Layer 2 of a small transformer language model trained on English Wikipedia (16 layers, counted from 0, width 128).
A neuron's activation on a vector x is SiLU(gate . x + bias) times (in . x + bias), where the dot is the dot product.

Input weights of the MLP neurons that the questions are about. A number n stands for (n - 500) times 0.00075.
n87 gate (bias -0.007): 215 429 584 526 582 530 663 534 686 532 829 399 688 617 581 560 466 665 459 734 627 716 378 809 486 453 603 343 607 624 341 390 736 564 676 474 452 325 538 513 657 682 442 487 491 603 438 854 384 870 413 500 438 385 410 350 523 571 540 283 413 723 622 487 133 678 253 786 625 465 469 842 411 559 482 518 587 556 606 369 417 554 342 412 746 400 485 615 509 530 427 306 532 517 476 336 290 504 411 409 311 601 562 389 527 321 442 478 453 710 539 487 459 455 581 589 298 351 634 856 530 496 441 647 399 714 715 549
n106 gate (bias 0.003): 736 386 779 100 424 496 538 645 585 444 602 655 183 634 347 706 512 421 548 371 722 519 264 509 590 682 477 635 385 414 410 556 486 666 566 767 472 422 702 378 524 533 373 416 555 390 467 413 481 851 605 568 412 644 500 500 379 755 561 566 412 473 717 406 395 574 557 368 766 850 342 529 694 473 524 728 868 689 575 528 723 524 270 730 613 426 579 425 396 749 541 881 451 611 636 595 505 555 500 766 626 294 524 445 923 405 390 495 500 514 523 472 363 713 405 84 638 383 424 595 432 536 483 356 478 573 365 700
n215 gate (bias -0.002): 711 608 515 445 564 656 385 489 584 328 685 646 204 309 443 334 490 543 372 484 586 266 451 657 668 527 300 414 585 596 428 389 476 554 433 500 406 531 701 287 346 464 277 631 266 508 368 302 568 440 572 438 550 472 461 488 585 508 592 373 688 423 402 408 381 562 432 472 352 650 421 438 504 603 563 684 587 403 440 304 414 734 330 567 496 410 646 607 480 236 415 540 629 387 417 564 393 732 560 454 515 342 289 457 423 687 625 686 773 318 575 469 554 439 569 368 306 559 504 552 404 293 193 614 698 608 648 585
n235 gate (bias -0.008): 851 570 647 606 407 562 644 343 677 226 548 449 920 262 410 577 421 271 474 733 576 546 753 344 489 446 423 357 491 432 406 439 518 365 459 704 597 708 558 662 206 608 308 658 605 491 340 436 462 438 584 441 553 382 261 519 440 238 608 519 495 495 237 425 392 258 383 337 603 657 666 644 518 195 453 366 366 543 337 652 482 377 240 402 657 582 691 410 158 236 441 449 646 226 697 308 404 387 561 542 509 403 687 545 381 534 321 597 437 627 509 436 539 385 301 566 123 407 451 660 221 469 479 398 749 482 255 406
n87 in (bias -0.001): 518 375 342 464 631 531 151 633 412 475 424 745 377 604 832 232 773 301 517 500 486 495 613 555 694 531 736 482 528 473 476 514 422 737 541 463 250 723 478 628 458 343 772 381 284 243 477 613 505 383 476 522 301 488 638 288 622 809 421 508 423 513 557 394 571 491 463 670 570 573 500 586 628 549 585 405 532 303 546 977 632 388 665 798 540 410 381 342 236 522 357 583 249 590 375 440 705 352 537 578 614 668 403 581 782 373 631 477 567 531 441 342 337 472 804 778 487 376 487 607 607 230 632 535 447 326 500 584
n106 in (bias 0.003): 708 332 706 623 511 509 166 923 639 368 411 307 585 462 417 421 423 632 372 505 603 719 476 713 507 505 644 557 286 500 520 471 756 444 641 157 628 607 286 538 563 639 572 728 500 398 317 664 481 509 619 231 430 458 384 769 533 879 490 449 363 611 525 601 574 594 567 729 109 623 675 406 518 417 476 613 55 488 586 547 599 573 390 629 583 523 600 563 423 597 384 663 595 439 383 846 391 695 360 294 559 725 428 360 617 222 267 648 722 537 406 500 670 534 694 514 542 757 600 770 491 323 672 276 477 685 523 650
n215 in (bias 0.004): 553 504 624 554 464 296 195 588 680 504 487 435 371 447 479 655 635 541 342 237 616 396 431 537 497 367 512 665 287 682 527 370 496 659 475 313 533 480 704 720 201 563 286 300 393 662 677 848 508 745 547 504 595 405 439 534 633 655 450 569 198 679 534 504 391 488 479 237 492 247 363 461 556 552 451 737 587 356 504 690 384 436 538 320 427 257 616 552 395 524 492 554 478 332 398 370 587 476 661 387 396 727 727 455 350 454 254 187 544 520 467 480 395 453 334 445 398 613 611 610 528 623 372 648 632 593 712 513
n235 in (bias -0.008): 555 390 541 815 434 596 652 816 581 548 648 238 680 720 742 222 492 275 412 570 500 343 812 241 526 564 560 655 360 528 444 309 547 414 511 642 330 491 627 401 689 725 672 453 640 713 409 505 794 567 549 371 690 492 408 337 496 562 519 829 331 579 417 605 602 692 524 519 668 670 448 525 381 477 652 642 637 392 672 646 486 277 600 695 918 495 532 329 677 330 811 524 485 677 638 538 485 403 721 573 414 490 634 384 841 601 843 410 228 412 665 565 450 387 664 423 584 728 532 659 611 360 427 432 423 735 432 399

Each question shows a token from some text and the vector x that enters the MLP there. A number n stands for (n - 500) times 0.00014.

" at": 501 506 483 555 375 484 499 476 501 534 481 495 500 562 493 552 502 407 419 524 499 510 470 558 528 502 542 415 482 481 498 499 518 443 501 501 350 524 537 437 490 500 613 516 480 494 499 479 496 599 492 617 456 497 506 507 518 589 503 539 474 490 460 641 520 489 503 468 513 512 500 486 505 472 551 497 563 538 450 565 527 484 479 420 455 497 597 495 523 479 716 480 446 413 533 505 515 598 552 498 592 516 524 506 500 506 504 489 458 508 500 462 596 523 470 484 561 563 499 497 461 535 486 432 570 478 503 515
Which neuron lights up most? n87

"stitute": 491 537 513 431 382 484 501 506 491 449 511 499 507 358 480 527 495 525 485 456 504 433 483 471 516 498 423 395 507 476 500 497 499 459 509 499 418 494 445 583 514 520 559 462 515 490 501 488 519 556 395 513 454 512 481 496 403 536 483 615 499 444 476 504 516 525 514 505 508 497 491 487 494 537 440 482 525 583 451 455 424 499 467 492 511 513 639 476 495 452 426 462 520 500 456 497 485 675 448 496 544 393 487 508 500 489 497 495 559 497 500 531 406 300 395 521 459 425 500 495 501 512 521 594 547 529 500 541
Which neuron lights up most? n87

" in": 494 339 522 572 370 486 506 465 465 476 467 499 500 490 500 526 499 548 455 486 500 610 465 514 527 500 528 426 491 472 499 506 522 422 498 498 465 473 502 506 481 489 483 565 480 488 499 514 490 702 491 459 457 529 521 520 545 459 492 525 459 477 502 583 520 521 487 476 501 549 492 479 523 464 605 504 560 511 554 465 552 500 494 494 503 488 633 501 509 403 516 480 462 466 475 520 533 404 566 491 452 389 504 496 511 548 494 501 468 507 499 526 510 706 505 491 598 539 500 489 481 497 523 472 567 500 502 545
Which two neurons fire most, strongest first? n106, n87

"'s": 488 507 515 547 413 481 498 475 451 498 493 506 498 693 503 488 498 431 423 483 469 514 495 494 525 501 603 459 483 494 500 508 498 477 500 500 573 483 487 567 474 515 522 497 494 474 497 519 486 543 347 521 453 513 494 497 455 470 496 556 512 526 566 364 539 492 501 489 497 510 522 498 495 504 528 505 406 637 538 507 594 495 487 551 492 459 679 463 499 480 426 472 504 506 611 507 503 645 591 486 519 514 504 507 522 502 506 498 536 491 500 576 508 575 600 493 438 493 500 494 489 493 477 508 441 439 497 489
The most active neuron and its activation: n106, at about 5.2e-05

"urder": 501 517 523 544 431 494 503 447 521 465 503 502 504 309 495 495 498 566 535 482 504 507 497 576 516 498 387 414 505 480 498 477 450 480 507 502 688 542 465 531 526 515 378 482 514 505 497 528 502 584 354 552 448 509 490 493 381 476 494 551 501 475 330 604 564 484 517 437 490 511 484 477 492 532 440 453 433 505 582 454 435 490 527 516 478 484 608 475 470 398 575 446 495 544 423 494 510 695 260 505 525 514 498 496 497 489 494 500 530 509 500 547 572 284 520 478 505 441 500 507 501 515 494 597 490 459 499 527
Which neuron lights up most? n87

" during": 486 580 507 588 343 490 500 498 485 452 519 493 503 334 511 544 497 501 542 490 508 582 472 505 523 496 524 466 501 500 500 513 534 344 502 500 479 521 545 489 460 470 527 506 496 538 498 485 498 647 551 578 456 514 506 510 457 430 493 511 465 520 511 526 518 495 506 451 507 476 484 475 504 456 635 472 567 522 561 511 547 469 474 487 552 508 563 496 503 396 823 508 421 455 502 505 501 577 517 495 530 657 502 495 494 519 500 488 507 507 500 556 570 584 509 492 618 534 500 493 483 504 517 432 496 512 503 536
The most active neuron and its activation: n87, at about 0.00011

" (Note": 498 442 494 575 463 486 508 507 525 447 498 501 513 323 437 520 505 631 566 471 513 466 509 585 489 498 518 499 505 467 497 515 525 471 485 499 415 528 429 534 538 466 575 483 492 532 503 515 514 404 542 512 501 495 471 502 449 457 509 471 462 469 538 512 545 458 535 459 514 455 500 493 503 544 577 510 470 510 476 473 509 475 499 523 560 512 410 512 517 544 433 520 430 620 467 534 504 264 296 508 478 513 468 498 481 482 504 508 435 515 498 604 567 579 522 516 383 453 500 494 463 482 462 507 511 398 501 521
Which neuron lights up most? n235

" public": 482 551 479 632 465 465 501 449 441 445 506 507 499 368 491 547 493 523 335 432 512 496 491 499 517 498 528 402 505 481 502 509 484 538 511 499 345 481 500 571 455 526 363 490 491 533 498 511 482 652 537 519 449 501 505 493 477 476 489 560 508 524 579 479 494 473 502 492 499 463 492 466 499 506 518 445 517 471 504 484 448 485 494 441 501 502 561 496 495 394 744 507 524 552 452 486 501 692 397 501 510 479 504 509 510 506 495 492 570 499 500 473 522 578 373 483 449 493 502 497 504 485 555 632 506 559 502 561
Which neuron lights up most? n215

" claim": 498 397 516 568 473 477 506 463 500 482 492 500 503 280 547 541 496 558 308 486 504 537 486 442 500 498 513 389 500 476 500 482 476 481 504 500 552 493 472 517 530 456 295 502 462 556 501 528 494 489 469 354 457 481 509 504 421 541 516 564 480 516 468 580 448 480 507 430 505 479 503 475 482 511 543 484 453 465 526 528 507 481 502 470 499 463 582 505 522 414 630 535 622 560 404 504 524 627 374 512 554 525 469 498 496 531 496 489 557 527 500 485 589 407 493 490 309 410 501 501 469 493 519 657 504 476 501 486
Which neuron lights up most? n215